Layer 5 of a small transformer language model trained on English Wikipedia (26 layers, counted from 0, width 128).
A neuron's activation on a vector x is SiLU(gate . x) times (in . x), where the dot is the dot product.

Input weights of the MLP neurons that the questions are about. A number n stands for (n - 128) times 0.0031.
n2 gate: 139, 184, 192, 111, 123, 91, 83, 113, 149, 152, 121, 121, 112, 117, 98, 101, 144, 157, 170, 84, 103, 73, 97, 113, 138, 131, 127, 111, 87, 99, 156, 152, 112, 160, 109, 88, 126, 134, 114, 147, 114, 97, 112, 88, 111, 128, 161, 122, 70, 132, 93, 116, 100, 130, 123, 127, 126, 138, 124, 154, 146, 165, 131, 157, 124, 147, 138, 111, 154, 135, 176, 122, 106, 172, 107, 154, 160, 155, 116, 172, 148, 146, 122, 131, 94, 106, 111, 135, 152, 159, 142, 99, 101, 173, 170, 126, 164, 126, 135, 146, 92, 145, 182, 70, 140, 150, 154, 144, 91, 135, 106, 150, 101, 158, 150, 139, 132, 144, 122, 190, 159, 143, 92, 132, 123, 147, 131, 100
n12 gate: 151, 162, 40, 138, 104, 135, 99, 144, 136, 104, 18, 155, 188, 110, 167, 86, 151, 148, 117, 96, 146, 148, 118, 151, 154, 106, 117, 139, 69, 154, 106, 129, 109, 159, 152, 132, 139, 162, 66, 123, 75, 103, 98, 148, 162, 179, 146, 95, 109, 135, 103, 131, 102, 156, 79, 126, 151, 134, 132, 102, 105, 174, 194, 169, 132, 70, 174, 140, 155, 139, 143, 161, 118, 192, 139, 131, 84, 110, 108, 128, 138, 130, 122, 150, 143, 104, 122, 186, 110, 143, 139, 141, 142, 140, 98, 129, 148, 129, 114, 116, 88, 125, 94, 126, 88, 113, 150, 120, 139, 147, 85, 135, 126, 127, 138, 152, 142, 115, 100, 83, 83, 90, 117, 138, 157, 75, 149, 102
n51 gate: 76, 139, 114, 148, 92, 142, 180, 90, 159, 124, 97, 135, 108, 164, 98, 146, 93, 110, 145, 164, 89, 115, 173, 138, 160, 115, 169, 109, 135, 151, 156, 147, 95, 101, 76, 122, 167, 103, 144, 190, 196, 138, 103, 110, 130, 127, 174, 206, 189, 113, 111, 125, 117, 103, 150, 144, 106, 78, 77, 95, 137, 160, 153, 151, 137, 138, 108, 69, 81, 151, 151, 130, 117, 86, 127, 149, 76, 131, 180, 94, 130, 114, 115, 151, 112, 174, 203, 147, 150, 122, 113, 68, 99, 83, 117, 129, 86, 141, 150, 177, 132, 127, 144, 100, 168, 106, 91, 88, 132, 161, 147, 88, 123, 106, 124, 138, 166, 154, 163, 131, 117, 160, 92, 153, 106, 111, 113, 165
n59 gate: 146, 194, 172, 152, 143, 102, 95, 107, 156, 144, 124, 122, 132, 165, 120, 155, 128, 140, 117, 106, 129, 124, 151, 126, 154, 113, 103, 122, 111, 155, 120, 113, 104, 75, 103, 136, 112, 126, 101, 135, 176, 158, 134, 132, 174, 99, 188, 172, 169, 161, 159, 148, 131, 172, 121, 125, 117, 160, 137, 139, 137, 93, 107, 126, 165, 125, 98, 201, 124, 121, 153, 136, 135, 163, 123, 158, 145, 162, 108, 109, 116, 133, 135, 173, 141, 146, 163, 174, 122, 162, 149, 116, 147, 145, 119, 111, 145, 198, 79, 138, 125, 103, 137, 86, 99, 168, 157, 109, 116, 162, 144, 99, 112, 191, 155, 144, 117, 124, 187, 63, 170, 124, 105, 116, 77, 100, 146, 135
n79 gate: 108, 156, 105, 166, 109, 100, 112, 23, 127, 125, 160, 112, 162, 148, 157, 117, 158, 36, 103, 92, 120, 132, 111, 121, 80, 101, 100, 83, 141, 134, 153, 125, 143, 99, 98, 85, 158, 136, 160, 153, 132, 124, 124, 93, 97, 135, 146, 149, 91, 152, 140, 87, 98, 122, 106, 84, 145, 166, 176, 89, 143, 162, 176, 131, 109, 181, 103, 130, 97, 121, 135, 131, 91, 138, 116, 111, 64, 142, 165, 173, 144, 70, 139, 131, 139, 169, 145, 198, 133, 142, 147, 172, 138, 108, 123, 180, 70, 219, 136, 135, 139, 113, 85, 121, 125, 92, 198, 118, 157, 166, 108, 141, 146, 119, 133, 151, 198, 168, 127, 123, 123, 116, 137, 156, 132, 125, 136, 157
n84 gate: 163, 59, 195, 89, 80, 113, 86, 89, 133, 125, 159, 123, 175, 156, 103, 122, 90, 101, 158, 173, 145, 138, 127, 91, 133, 95, 130, 105, 144, 142, 143, 117, 167, 46, 131, 84, 115, 114, 153, 109, 139, 134, 105, 97, 157, 122, 201, 142, 158, 186, 166, 44, 142, 152, 124, 142, 151, 157, 154, 157, 77, 105, 117, 112, 168, 107, 128, 118, 135, 149, 215, 126, 167, 100, 149, 142, 124, 140, 175, 175, 80, 126, 114, 149, 113, 109, 118, 180, 92, 121, 119, 92, 165, 149, 155, 152, 149, 169, 167, 99, 109, 82, 151, 47, 135, 143, 168, 108, 151, 122, 128, 150, 143, 210, 155, 139, 172, 140, 135, 166, 198, 145, 93, 93, 134, 105, 83, 123
n142 gate: 160, 96, 114, 139, 141, 118, 182, 164, 61, 152, 101, 102, 161, 105, 104, 114, 162, 143, 137, 168, 110, 72, 76, 158, 97, 150, 146, 70, 143, 153, 165, 151, 131, 181, 130, 112, 174, 77, 52, 180, 169, 129, 155, 109, 151, 110, 119, 165, 106, 169, 139, 136, 101, 144, 155, 185, 108, 120, 162, 139, 132, 117, 77, 131, 87, 145, 143, 101, 108, 144, 134, 125, 167, 116, 136, 198, 93, 189, 125, 148, 173, 127, 130, 143, 176, 100, 183, 182, 115, 159, 85, 110, 155, 152, 64, 125, 151, 122, 118, 92, 83, 151, 158, 109, 149, 100, 138, 129, 115, 140, 97, 126, 145, 133, 151, 174, 130, 109, 106, 93, 122, 152, 122, 151, 132, 156, 155, 128
n144 gate: 82, 130, 117, 124, 111, 104, 86, 153, 102, 148, 108, 129, 107, 109, 136, 58, 112, 113, 135, 165, 131, 138, 170, 109, 131, 155, 119, 133, 107, 142, 91, 88, 121, 143, 125, 88, 131, 107, 75, 161, 116, 156, 149, 144, 135, 101, 175, 113, 116, 160, 180, 120, 131, 120, 136, 154, 159, 87, 186, 136, 199, 131, 159, 118, 142, 125, 124, 135, 113, 143, 145, 129, 122, 119, 154, 152, 117, 175, 119, 101, 148, 86, 129, 168, 91, 191, 161, 165, 136, 169, 118, 112, 167, 102, 148, 116, 120, 166, 148, 158, 114, 110, 134, 71, 107, 155, 146, 138, 138, 122, 101, 191, 97, 130, 104, 127, 139, 109, 131, 152, 91, 146, 53, 125, 140, 135, 103, 115
n159 gate: 109, 108, 102, 163, 94, 82, 142, 137, 152, 135, 140, 71, 108, 198, 113, 156, 81, 107, 165, 126, 115, 87, 66, 148, 117, 179, 178, 118, 148, 77, 150, 158, 147, 133, 111, 162, 105, 104, 142, 133, 114, 103, 142, 176, 77, 107, 121, 201, 170, 195, 124, 194, 102, 111, 91, 95, 93, 172, 81, 123, 121, 191, 121, 92, 107, 170, 155, 83, 124, 152, 116, 61, 114, 187, 107, 141, 105, 136, 169, 120, 186, 157, 146, 152, 155, 124, 72, 145, 146, 118, 35, 93, 94, 123, 176, 121, 152, 163, 139, 219, 146, 145, 107, 136, 74, 163, 136, 88, 125, 116, 169, 115, 107, 138, 164, 100, 116, 113, 191, 132, 137, 71, 150, 55, 97, 109, 113, 78
n177 gate: 81, 120, 81, 105, 106, 139, 165, 159, 153, 118, 144, 140, 129, 92, 146, 94, 125, 123, 172, 120, 105, 120, 91, 121, 90, 73, 146, 126, 123, 129, 90, 161, 174, 128, 121, 131, 137, 186, 133, 114, 148, 125, 144, 138, 119, 93, 130, 152, 137, 117, 108, 164, 64, 97, 180, 177, 147, 115, 137, 106, 99, 116, 108, 150, 157, 138, 124, 77, 87, 151, 124, 79, 175, 228, 125, 138, 79, 111, 149, 101, 163, 137, 106, 180, 112, 146, 121, 128, 128, 145, 104, 145, 99, 138, 6, 125, 135, 175, 136, 168, 104, 122, 180, 120, 85, 140, 138, 123, 179, 141, 132, 108, 192, 119, 133, 158, 142, 200, 171, 97, 141, 95, 190, 127, 181, 176, 88, 151
n2 in: 129, 152, 129, 156, 150, 158, 132, 134, 113, 107, 168, 137, 146, 130, 153, 111, 180, 123, 115, 112, 142, 156, 95, 161, 142, 58, 169, 123, 167, 111, 129, 111, 149, 125, 131, 158, 136, 163, 146, 136, 120, 109, 130, 157, 123, 96, 144, 121, 161, 93, 128, 106, 109, 105, 180, 136, 177, 105, 98, 131, 93, 114, 191, 188, 124, 130, 137, 139, 106, 106, 96, 98, 110, 97, 98, 135, 101, 109, 88, 166, 145, 130, 105, 115, 147, 88, 128, 117, 139, 144, 137, 105, 95, 171, 104, 110, 150, 135, 95, 127, 137, 145, 151, 156, 71, 154, 131, 134, 137, 118, 144, 90, 119, 161, 130, 143, 119, 151, 79, 132, 111, 88, 163, 102, 151, 113, 136, 159
n12 in: 96, 119, 147, 125, 127, 153, 151, 108, 105, 117, 150, 171, 94, 138, 109, 196, 99, 111, 155, 137, 139, 181, 163, 108, 167, 45, 119, 109, 118, 143, 94, 154, 127, 144, 105, 148, 116, 90, 172, 132, 194, 142, 176, 122, 155, 143, 142, 119, 113, 207, 184, 47, 122, 96, 109, 102, 168, 90, 107, 179, 133, 88, 95, 88, 115, 103, 127, 118, 133, 99, 171, 78, 124, 100, 160, 118, 109, 217, 113, 160, 141, 132, 142, 120, 65, 143, 109, 102, 95, 121, 142, 156, 120, 120, 127, 139, 124, 125, 164, 119, 105, 95, 143, 90, 135, 136, 138, 178, 133, 138, 158, 125, 108, 103, 118, 126, 158, 123, 94, 134, 86, 118, 170, 101, 78, 140, 111, 132
n51 in: 201, 95, 192, 102, 125, 82, 120, 183, 163, 123, 175, 140, 120, 106, 158, 130, 163, 149, 165, 143, 129, 135, 149, 115, 121, 224, 97, 129, 136, 158, 117, 148, 87, 142, 86, 163, 97, 120, 159, 125, 109, 144, 118, 150, 95, 144, 169, 133, 107, 111, 112, 192, 111, 100, 100, 170, 137, 209, 132, 156, 126, 125, 129, 131, 107, 101, 138, 165, 125, 175, 124, 188, 126, 174, 188, 115, 169, 119, 84, 112, 145, 157, 98, 135, 120, 147, 127, 171, 150, 158, 120, 95, 163, 133, 135, 158, 144, 124, 102, 71, 134, 150, 189, 100, 108, 119, 111, 87, 141, 111, 213, 160, 162, 140, 141, 191, 86, 145, 166, 177, 128, 126, 118, 122, 122, 108, 101, 122
n59 in: 109, 135, 117, 122, 122, 113, 121, 102, 164, 130, 149, 109, 151, 175, 178, 142, 129, 130, 168, 74, 101, 154, 168, 131, 137, 162, 126, 90, 107, 131, 119, 151, 90, 116, 66, 131, 140, 137, 144, 126, 148, 167, 153, 121, 111, 137, 159, 138, 126, 116, 161, 134, 119, 148, 54, 97, 168, 170, 113, 138, 124, 155, 119, 105, 161, 124, 121, 149, 133, 107, 100, 155, 109, 91, 161, 107, 137, 123, 158, 117, 134, 130, 97, 127, 123, 150, 124, 96, 137, 129, 123, 163, 147, 138, 142, 180, 126, 131, 40, 95, 119, 116, 128, 99, 102, 131, 120, 137, 141, 137, 111, 81, 162, 121, 97, 131, 155, 108, 149, 143, 122, 150, 139, 140, 98, 65, 146, 111
n79 in: 168, 107, 152, 125, 154, 134, 174, 76, 175, 108, 128, 113, 182, 154, 130, 140, 61, 101, 148, 44, 125, 132, 88, 200, 120, 121, 139, 124, 143, 121, 141, 160, 152, 132, 99, 87, 132, 137, 105, 154, 152, 147, 135, 123, 96, 128, 121, 135, 144, 113, 95, 102, 139, 134, 96, 108, 100, 167, 123, 74, 141, 174, 164, 106, 158, 188, 122, 168, 71, 136, 184, 170, 76, 118, 92, 103, 121, 149, 174, 168, 153, 111, 117, 129, 169, 114, 133, 170, 96, 93, 118, 178, 114, 96, 146, 153, 169, 179, 164, 122, 150, 170, 123, 87, 145, 52, 156, 101, 149, 160, 132, 158, 180, 130, 94, 152, 124, 141, 110, 150, 138, 113, 186, 123, 148, 139, 161, 107
n84 in: 93, 137, 87, 190, 149, 138, 136, 129, 86, 119, 92, 110, 108, 45, 145, 97, 49, 109, 89, 46, 96, 157, 80, 168, 159, 147, 129, 166, 131, 102, 129, 160, 110, 141, 123, 136, 127, 122, 131, 132, 176, 78, 160, 170, 53, 139, 92, 129, 150, 129, 89, 147, 78, 85, 162, 138, 131, 131, 116, 104, 147, 138, 128, 91, 115, 175, 182, 126, 102, 128, 132, 74, 40, 142, 120, 125, 129, 39, 120, 131, 131, 122, 137, 126, 110, 128, 129, 180, 171, 136, 108, 78, 159, 78, 121, 124, 115, 125, 118, 152, 126, 120, 131, 145, 90, 127, 94, 78, 123, 154, 131, 131, 179, 92, 130, 133, 114, 98, 181, 142, 66, 127, 115, 106, 101, 170, 110, 167
n142 in: 132, 132, 115, 169, 114, 107, 181, 181, 91, 108, 155, 119, 132, 150, 112, 107, 122, 130, 125, 130, 104, 140, 65, 185, 128, 99, 136, 127, 116, 127, 124, 95, 130, 127, 108, 163, 89, 66, 117, 158, 123, 158, 126, 152, 182, 97, 122, 89, 124, 162, 126, 108, 131, 75, 136, 170, 182, 126, 155, 142, 124, 155, 53, 132, 110, 143, 131, 124, 90, 116, 111, 111, 102, 95, 117, 105, 84, 160, 87, 157, 141, 138, 90, 114, 161, 136, 141, 115, 142, 141, 145, 94, 120, 151, 144, 143, 126, 125, 104, 98, 116, 83, 125, 152, 122, 84, 138, 108, 111, 109, 116, 97, 147, 116, 108, 133, 148, 81, 104, 122, 91, 120, 145, 139, 140, 128, 137, 143
n144 in: 103, 118, 154, 113, 126, 152, 108, 137, 114, 115, 62, 155, 87, 136, 124, 143, 130, 95, 115, 133, 142, 151, 143, 136, 132, 179, 108, 125, 149, 115, 98, 192, 115, 124, 123, 147, 125, 68, 120, 94, 126, 134, 140, 157, 111, 125, 151, 144, 149, 174, 131, 135, 133, 142, 130, 78, 130, 113, 173, 125, 107, 136, 157, 144, 185, 114, 101, 91, 94, 140, 195, 141, 141, 137, 136, 146, 141, 140, 170, 91, 100, 99, 151, 136, 145, 106, 171, 142, 104, 83, 99, 105, 112, 144, 161, 149, 133, 124, 93, 104, 100, 115, 100, 88, 145, 122, 195, 119, 142, 165, 159, 132, 133, 150, 154, 145, 121, 113, 130, 147, 175, 114, 83, 110, 111, 123, 71, 165
n159 in: 116, 74, 141, 140, 113, 121, 71, 188, 125, 93, 128, 110, 158, 190, 75, 141, 126, 78, 181, 84, 106, 155, 156, 99, 180, 119, 179, 56, 191, 129, 188, 155, 141, 126, 101, 123, 112, 138, 101, 173, 175, 168, 169, 136, 89, 153, 152, 167, 159, 134, 83, 106, 137, 155, 128, 107, 101, 107, 88, 138, 74, 152, 148, 104, 74, 114, 141, 103, 134, 145, 143, 113, 129, 96, 162, 136, 38, 159, 183, 109, 168, 199, 151, 149, 155, 118, 116, 174, 143, 106, 147, 107, 193, 69, 110, 85, 72, 139, 144, 114, 77, 163, 182, 77, 148, 109, 183, 77, 108, 77, 124, 121, 143, 173, 154, 143, 170, 93, 130, 108, 155, 94, 129, 101, 111, 153, 84, 126
n177 in: 137, 96, 132, 154, 152, 124, 176, 108, 129, 152, 176, 118, 91, 111, 154, 140, 84, 96, 126, 105, 168, 108, 121, 127, 140, 105, 166, 168, 158, 120, 84, 136, 162, 153, 149, 220, 127, 57, 154, 110, 185, 126, 134, 132, 142, 186, 179, 177, 114, 116, 123, 140, 86, 87, 149, 170, 134, 128, 103, 195, 73, 165, 109, 153, 207, 166, 86, 114, 78, 153, 114, 101, 136, 186, 137, 117, 156, 84, 150, 163, 88, 114, 130, 113, 140, 132, 120, 99, 127, 105, 119, 126, 118, 153, 118, 87, 123, 142, 145, 138, 139, 126, 120, 169, 58, 177, 144, 113, 140, 93, 122, 118, 119, 106, 153, 173, 78, 140, 111, 105, 149, 111, 158, 124, 141, 115, 124, 145

Each question shows a token from some text and the vector x that enters the MLP there. A number n stands for (n - 128) times 0.024.

"'": 124, 142, 132, 127, 102, 110, 129, 158, 165, 153, 104, 113, 127, 125, 138, 116, 133, 144, 127, 138, 124, 142, 122, 109, 135, 115, 112, 112, 86, 154, 134, 150, 105, 141, 107, 126, 111, 130, 124, 133, 129, 159, 127, 135, 179, 143, 175, 125, 118, 124, 97, 136, 140, 82, 122, 116, 126, 110, 133, 125, 146, 107, 134, 130, 163, 149, 145, 130, 136, 132, 151, 171, 103, 147, 123, 126, 121, 124, 105, 137, 127, 135, 158, 93, 138, 124, 153, 141, 150, 150, 133, 115, 118, 135, 154, 143, 145, 116, 111, 144, 112, 93, 129, 116, 78, 124, 127, 134, 141, 132, 79, 103, 123, 131, 132, 89, 109, 116, 153, 148, 109, 120, 104, 124, 150, 131, 111, 127
The two highest activations, in order: n59, n144

"pr": 126, 130, 182, 153, 156, 137, 115, 116, 102, 105, 129, 138, 137, 105, 139, 122, 94, 92, 132, 132, 103, 128, 133, 105, 110, 141, 147, 137, 141, 119, 136, 151, 115, 86, 113, 143, 126, 115, 116, 128, 102, 111, 102, 110, 131, 128, 146, 79, 111, 136, 115, 94, 109, 123, 130, 143, 138, 139, 109, 142, 125, 115, 102, 128, 115, 124, 132, 135, 130, 120, 151, 116, 118, 124, 106, 107, 106, 145, 121, 115, 137, 164, 126, 96, 115, 121, 133, 147, 140, 105, 129, 125, 102, 116, 113, 136, 134, 108, 141, 123, 164, 146, 151, 140, 123, 120, 113, 81, 143, 111, 147, 139, 135, 122, 111, 106, 99, 148, 102, 111, 113, 134, 112, 130, 134, 124, 160, 104
The three highest activations, in order: n59, n144, n84

"eng": 98, 121, 146, 128, 135, 158, 89, 135, 119, 169, 119, 124, 69, 142, 160, 147, 129, 100, 147, 125, 121, 129, 129, 112, 113, 158, 130, 108, 128, 153, 120, 143, 129, 91, 121, 124, 158, 144, 146, 158, 100, 144, 114, 137, 128, 121, 141, 154, 120, 125, 95, 98, 117, 117, 126, 137, 119, 134, 148, 143, 128, 147, 126, 149, 108, 115, 136, 100, 111, 119, 88, 133, 130, 126, 123, 126, 115, 129, 113, 135, 97, 128, 172, 105, 129, 145, 131, 131, 105, 138, 102, 139, 118, 121, 136, 164, 119, 107, 124, 125, 101, 110, 145, 124, 125, 132, 121, 144, 141, 151, 149, 159, 135, 102, 126, 133, 119, 134, 129, 108, 137, 153, 152, 143, 115, 91, 101, 121
The most active neuron and its activation: n51, at about 0.18

"ang": 92, 132, 137, 128, 132, 133, 113, 124, 131, 158, 141, 157, 126, 118, 110, 140, 145, 132, 120, 113, 114, 112, 145, 114, 95, 137, 122, 144, 95, 139, 127, 135, 155, 129, 114, 127, 138, 124, 158, 145, 118, 103, 127, 125, 109, 125, 126, 127, 111, 121, 135, 111, 117, 113, 123, 134, 96, 111, 134, 149, 113, 137, 142, 146, 115, 125, 140, 133, 112, 101, 124, 147, 148, 130, 112, 108, 133, 128, 145, 108, 129, 118, 160, 90, 160, 144, 108, 141, 151, 127, 131, 128, 141, 92, 107, 154, 107, 110, 86, 129, 126, 125, 146, 93, 117, 127, 149, 177, 153, 124, 143, 142, 134, 107, 127, 120, 133, 116, 148, 111, 141, 166, 150, 108, 132, 117, 136, 134
The neuron with the highest activation: n142

"e": 117, 114, 152, 140, 90, 158, 124, 127, 131, 115, 146, 142, 108, 103, 112, 149, 120, 127, 142, 151, 134, 146, 121, 149, 124, 134, 142, 145, 142, 171, 139, 156, 133, 134, 149, 141, 80, 124, 122, 121, 113, 118, 110, 107, 131, 135, 126, 122, 110, 120, 125, 115, 140, 54, 116, 138, 159, 126, 119, 140, 151, 131, 143, 137, 130, 124, 150, 98, 116, 153, 139, 152, 105, 118, 116, 113, 116, 133, 129, 116, 119, 131, 201, 123, 128, 138, 135, 123, 151, 124, 131, 127, 94, 128, 133, 166, 153, 140, 138, 134, 126, 151, 110, 141, 126, 119, 115, 162, 123, 126, 100, 102, 129, 118, 124, 120, 130, 130, 128, 158, 123, 116, 110, 128, 110, 86, 128, 142
The two highest activations, in order: n59, n51

" of": 124, 132, 127, 123, 139, 129, 119, 137, 117, 108, 141, 121, 127, 123, 119, 123, 128, 130, 116, 95, 110, 125, 131, 124, 141, 141, 128, 105, 138, 122, 134, 127, 130, 118, 131, 93, 116, 150, 123, 137, 115, 181, 167, 131, 141, 119, 124, 146, 139, 108, 100, 134, 155, 101, 110, 155, 124, 118, 133, 133, 142, 124, 119, 146, 110, 131, 165, 136, 138, 136, 81, 141, 125, 150, 121, 67, 112, 147, 113, 132, 127, 149, 126, 133, 122, 109, 93, 130, 118, 129, 149, 132, 115, 101, 113, 126, 94, 95, 136, 132, 146, 141, 149, 151, 137, 120, 122, 102, 124, 101, 111, 140, 126, 130, 136, 130, 140, 138, 111, 131, 140, 123, 118, 131, 145, 102, 118, 143
The most active neuron and its activation: n144, at about 0.15

"irect": 82, 115, 115, 137, 105, 109, 159, 120, 109, 130, 148, 101, 118, 98, 115, 112, 130, 124, 130, 116, 116, 109, 109, 142, 91, 129, 121, 113, 144, 110, 135, 97, 153, 128, 142, 136, 101, 118, 138, 130, 110, 162, 105, 129, 137, 121, 107, 146, 95, 118, 138, 123, 117, 97, 130, 132, 151, 139, 114, 115, 98, 150, 120, 145, 139, 119, 106, 126, 114, 140, 118, 98, 165, 132, 122, 82, 122, 120, 131, 112, 124, 133, 131, 127, 103, 118, 134, 131, 116, 114, 104, 128, 114, 119, 107, 129, 74, 141, 130, 131, 128, 123, 130, 121, 115, 114, 145, 137, 138, 154, 132, 138, 143, 123, 127, 146, 99, 125, 144, 113, 131, 137, 139, 102, 149, 158, 112, 139
The neuron with the highest activation: n177

"\n": 112, 129, 126, 132, 143, 137, 106, 133, 122, 131, 146, 106, 144, 125, 134, 125, 130, 137, 114, 113, 135, 122, 97, 144, 122, 125, 118, 115, 134, 148, 116, 118, 130, 121, 118, 92, 117, 142, 119, 141, 128, 149, 116, 135, 135, 115, 144, 128, 126, 145, 121, 119, 102, 102, 134, 120, 135, 110, 107, 121, 112, 128, 136, 138, 134, 129, 132, 129, 125, 138, 135, 102, 122, 134, 132, 121, 120, 109, 125, 128, 140, 133, 121, 37, 128, 128, 126, 121, 165, 148, 131, 139, 134, 122, 136, 136, 154, 106, 135, 120, 129, 118, 121, 141, 132, 114, 136, 74, 155, 141, 150, 126, 125, 161, 141, 138, 183, 115, 149, 140, 129, 153, 139, 134, 126, 134, 120, 128
The two highest activations, in order: n84, n79

"ro": 136, 142, 93, 129, 188, 147, 138, 107, 142, 88, 98, 127, 134, 117, 120, 146, 98, 122, 118, 159, 133, 110, 138, 108, 189, 126, 116, 131, 143, 141, 147, 105, 142, 113, 107, 119, 132, 114, 145, 152, 112, 83, 137, 127, 135, 154, 119, 115, 143, 129, 115, 106, 128, 156, 128, 133, 134, 177, 131, 119, 126, 116, 151, 130, 132, 144, 108, 131, 132, 145, 112, 134, 113, 136, 122, 99, 171, 112, 116, 134, 129, 157, 166, 80, 133, 132, 134, 152, 191, 112, 115, 127, 100, 128, 124, 136, 157, 147, 117, 128, 157, 115, 116, 130, 118, 129, 134, 103, 132, 127, 146, 128, 128, 129, 129, 112, 110, 131, 146, 118, 122, 130, 125, 130, 107, 113, 110, 121
The neuron with the highest activation: n142

" |": 129, 137, 141, 126, 123, 131, 133, 132, 127, 146, 141, 122, 127, 106, 139, 129, 125, 139, 122, 137, 170, 125, 122, 166, 118, 124, 141, 139, 124, 108, 121, 119, 133, 124, 118, 119, 108, 135, 113, 136, 123, 163, 130, 131, 141, 134, 130, 116, 132, 126, 135, 135, 116, 243, 129, 141, 122, 129, 132, 123, 137, 123, 127, 131, 127, 134, 141, 118, 124, 131, 123, 114, 117, 131, 139, 84, 103, 125, 107, 127, 139, 139, 131, 112, 126, 133, 112, 127, 136, 137, 130, 127, 122, 119, 132, 123, 128, 140, 140, 136, 132, 121, 127, 127, 128, 123, 132, 150, 126, 117, 120, 137, 126, 136, 130, 123, 129, 134, 127, 142, 140, 124, 134, 128, 137, 144, 129, 120
The neuron with the highest activation: n51

" (": 131, 130, 138, 132, 120, 121, 141, 137, 120, 143, 145, 113, 122, 122, 134, 126, 132, 134, 96, 132, 47, 133, 123, 122, 129, 136, 128, 133, 110, 124, 126, 140, 136, 135, 128, 112, 146, 112, 110, 119, 124, 137, 107, 130, 122, 155, 123, 120, 145, 117, 129, 139, 128, 138, 144, 117, 118, 132, 131, 150, 133, 142, 137, 142, 129, 131, 116, 119, 113, 121, 109, 105, 109, 119, 169, 98, 129, 136, 134, 147, 133, 152, 155, 75, 142, 119, 133, 121, 134, 135, 109, 108, 105, 122, 131, 118, 135, 136, 150, 134, 124, 114, 133, 132, 122, 115, 132, 104, 163, 105, 104, 127, 130, 148, 130, 124, 177, 126, 115, 107, 136, 117, 128, 162, 135, 150, 129, 129
The most active neuron and its activation: n142, at about 0.12

"ward": 125, 105, 119, 134, 119, 115, 176, 116, 128, 110, 134, 128, 148, 143, 129, 122, 125, 112, 162, 164, 114, 132, 136, 138, 112, 149, 123, 107, 165, 99, 142, 122, 103, 123, 118, 107, 135, 116, 134, 116, 118, 132, 133, 112, 109, 133, 152, 144, 107, 152, 124, 139, 126, 105, 113, 81, 125, 169, 125, 133, 124, 154, 127, 103, 114, 133, 107, 143, 119, 145, 103, 123, 92, 132, 135, 81, 129, 137, 117, 118, 129, 164, 113, 165, 123, 129, 156, 157, 167, 131, 128, 122, 98, 103, 139, 157, 106, 115, 130, 112, 151, 120, 116, 103, 123, 116, 131, 106, 137, 125, 103, 146, 129, 124, 151, 144, 138, 133, 140, 129, 138, 110, 122, 144, 146, 139, 126, 133
The three highest activations, in order: n79, n159, n51

" in": 132, 135, 138, 145, 115, 120, 139, 124, 124, 130, 118, 118, 136, 138, 132, 129, 151, 135, 115, 117, 137, 135, 133, 109, 118, 125, 109, 148, 115, 116, 141, 119, 134, 122, 163, 104, 129, 98, 125, 107, 133, 137, 141, 125, 155, 109, 121, 141, 134, 137, 110, 128, 159, 160, 119, 125, 92, 125, 138, 151, 120, 132, 132, 113, 121, 128, 161, 112, 132, 155, 107, 123, 90, 135, 140, 65, 130, 150, 135, 125, 103, 154, 127, 137, 136, 122, 137, 120, 131, 110, 147, 122, 180, 102, 116, 136, 121, 114, 131, 135, 122, 124, 113, 131, 125, 105, 148, 112, 117, 158, 103, 130, 120, 127, 144, 112, 132, 110, 143, 133, 137, 130, 134, 128, 120, 117, 103, 155
The three highest activations, in order: n2, n177, n51

")": 126, 122, 132, 101, 116, 138, 140, 125, 135, 119, 151, 113, 138, 125, 144, 115, 127, 146, 155, 111, 168, 138, 107, 148, 158, 141, 120, 142, 108, 130, 132, 133, 124, 132, 140, 132, 121, 124, 145, 100, 121, 139, 148, 128, 140, 152, 92, 127, 147, 136, 108, 121, 142, 114, 126, 123, 131, 164, 124, 131, 118, 132, 131, 143, 125, 115, 125, 122, 122, 135, 82, 144, 133, 113, 120, 110, 143, 121, 104, 138, 120, 157, 86, 65, 111, 135, 156, 90, 146, 139, 152, 108, 111, 126, 124, 102, 140, 119, 148, 123, 133, 135, 131, 108, 129, 144, 127, 112, 133, 134, 177, 99, 124, 128, 130, 118, 185, 109, 74, 129, 128, 146, 152, 113, 131, 138, 134, 133
The two highest activations, in order: n144, n159

" and": 132, 157, 135, 128, 145, 132, 114, 128, 131, 153, 92, 129, 120, 148, 120, 119, 111, 142, 117, 130, 127, 142, 123, 142, 110, 133, 130, 129, 102, 143, 129, 120, 134, 136, 127, 113, 135, 148, 116, 124, 122, 135, 131, 142, 136, 115, 143, 128, 122, 152, 139, 130, 126, 79, 127, 135, 140, 144, 129, 162, 168, 139, 122, 125, 125, 112, 137, 133, 128, 138, 136, 104, 107, 131, 135, 64, 136, 150, 130, 126, 116, 116, 97, 152, 129, 108, 111, 147, 116, 123, 121, 133, 107, 128, 120, 127, 142, 129, 123, 114, 131, 134, 119, 116, 139, 126, 125, 144, 121, 103, 118, 135, 130, 130, 101, 136, 157, 129, 110, 142, 125, 109, 128, 100, 148, 149, 151, 137
The neuron with the highest activation: n12

" again": 110, 161, 158, 111, 185, 117, 142, 119, 149, 80, 162, 122, 147, 151, 124, 117, 117, 151, 151, 159, 128, 126, 92, 113, 84, 105, 114, 145, 106, 121, 136, 142, 90, 116, 113, 82, 126, 113, 131, 138, 111, 130, 105, 141, 117, 128, 120, 139, 120, 139, 107, 128, 114, 125, 127, 127, 115, 126, 164, 134, 138, 148, 144, 145, 126, 139, 153, 137, 101, 119, 149, 151, 108, 139, 122, 117, 158, 128, 138, 142, 114, 112, 154, 156, 165, 134, 140, 169, 155, 119, 88, 131, 112, 137, 132, 141, 124, 147, 117, 116, 114, 122, 116, 91, 142, 132, 120, 84, 121, 141, 136, 129, 137, 122, 122, 124, 103, 173, 137, 134, 110, 159, 133, 137, 142, 160, 127, 120
The neuron with the highest activation: n79

" ar": 155, 150, 141, 106, 110, 138, 80, 141, 140, 128, 117, 85, 112, 127, 152, 101, 123, 154, 111, 131, 132, 132, 122, 126, 125, 140, 130, 135, 125, 147, 120, 121, 105, 113, 134, 115, 165, 102, 117, 119, 133, 152, 128, 110, 76, 117, 126, 104, 127, 138, 110, 150, 149, 125, 148, 128, 124, 156, 138, 134, 128, 90, 111, 128, 128, 141, 127, 139, 118, 125, 109, 155, 132, 125, 135, 113, 141, 92, 141, 120, 127, 125, 131, 88, 142, 138, 151, 108, 99, 125, 164, 153, 130, 124, 135, 157, 115, 126, 126, 163, 136, 140, 130, 120, 129, 132, 134, 103, 150, 107, 109, 98, 130, 129, 139, 142, 90, 124, 111, 97, 131, 114, 141, 159, 116, 128, 74, 123
The two highest activations, in order: n12, n159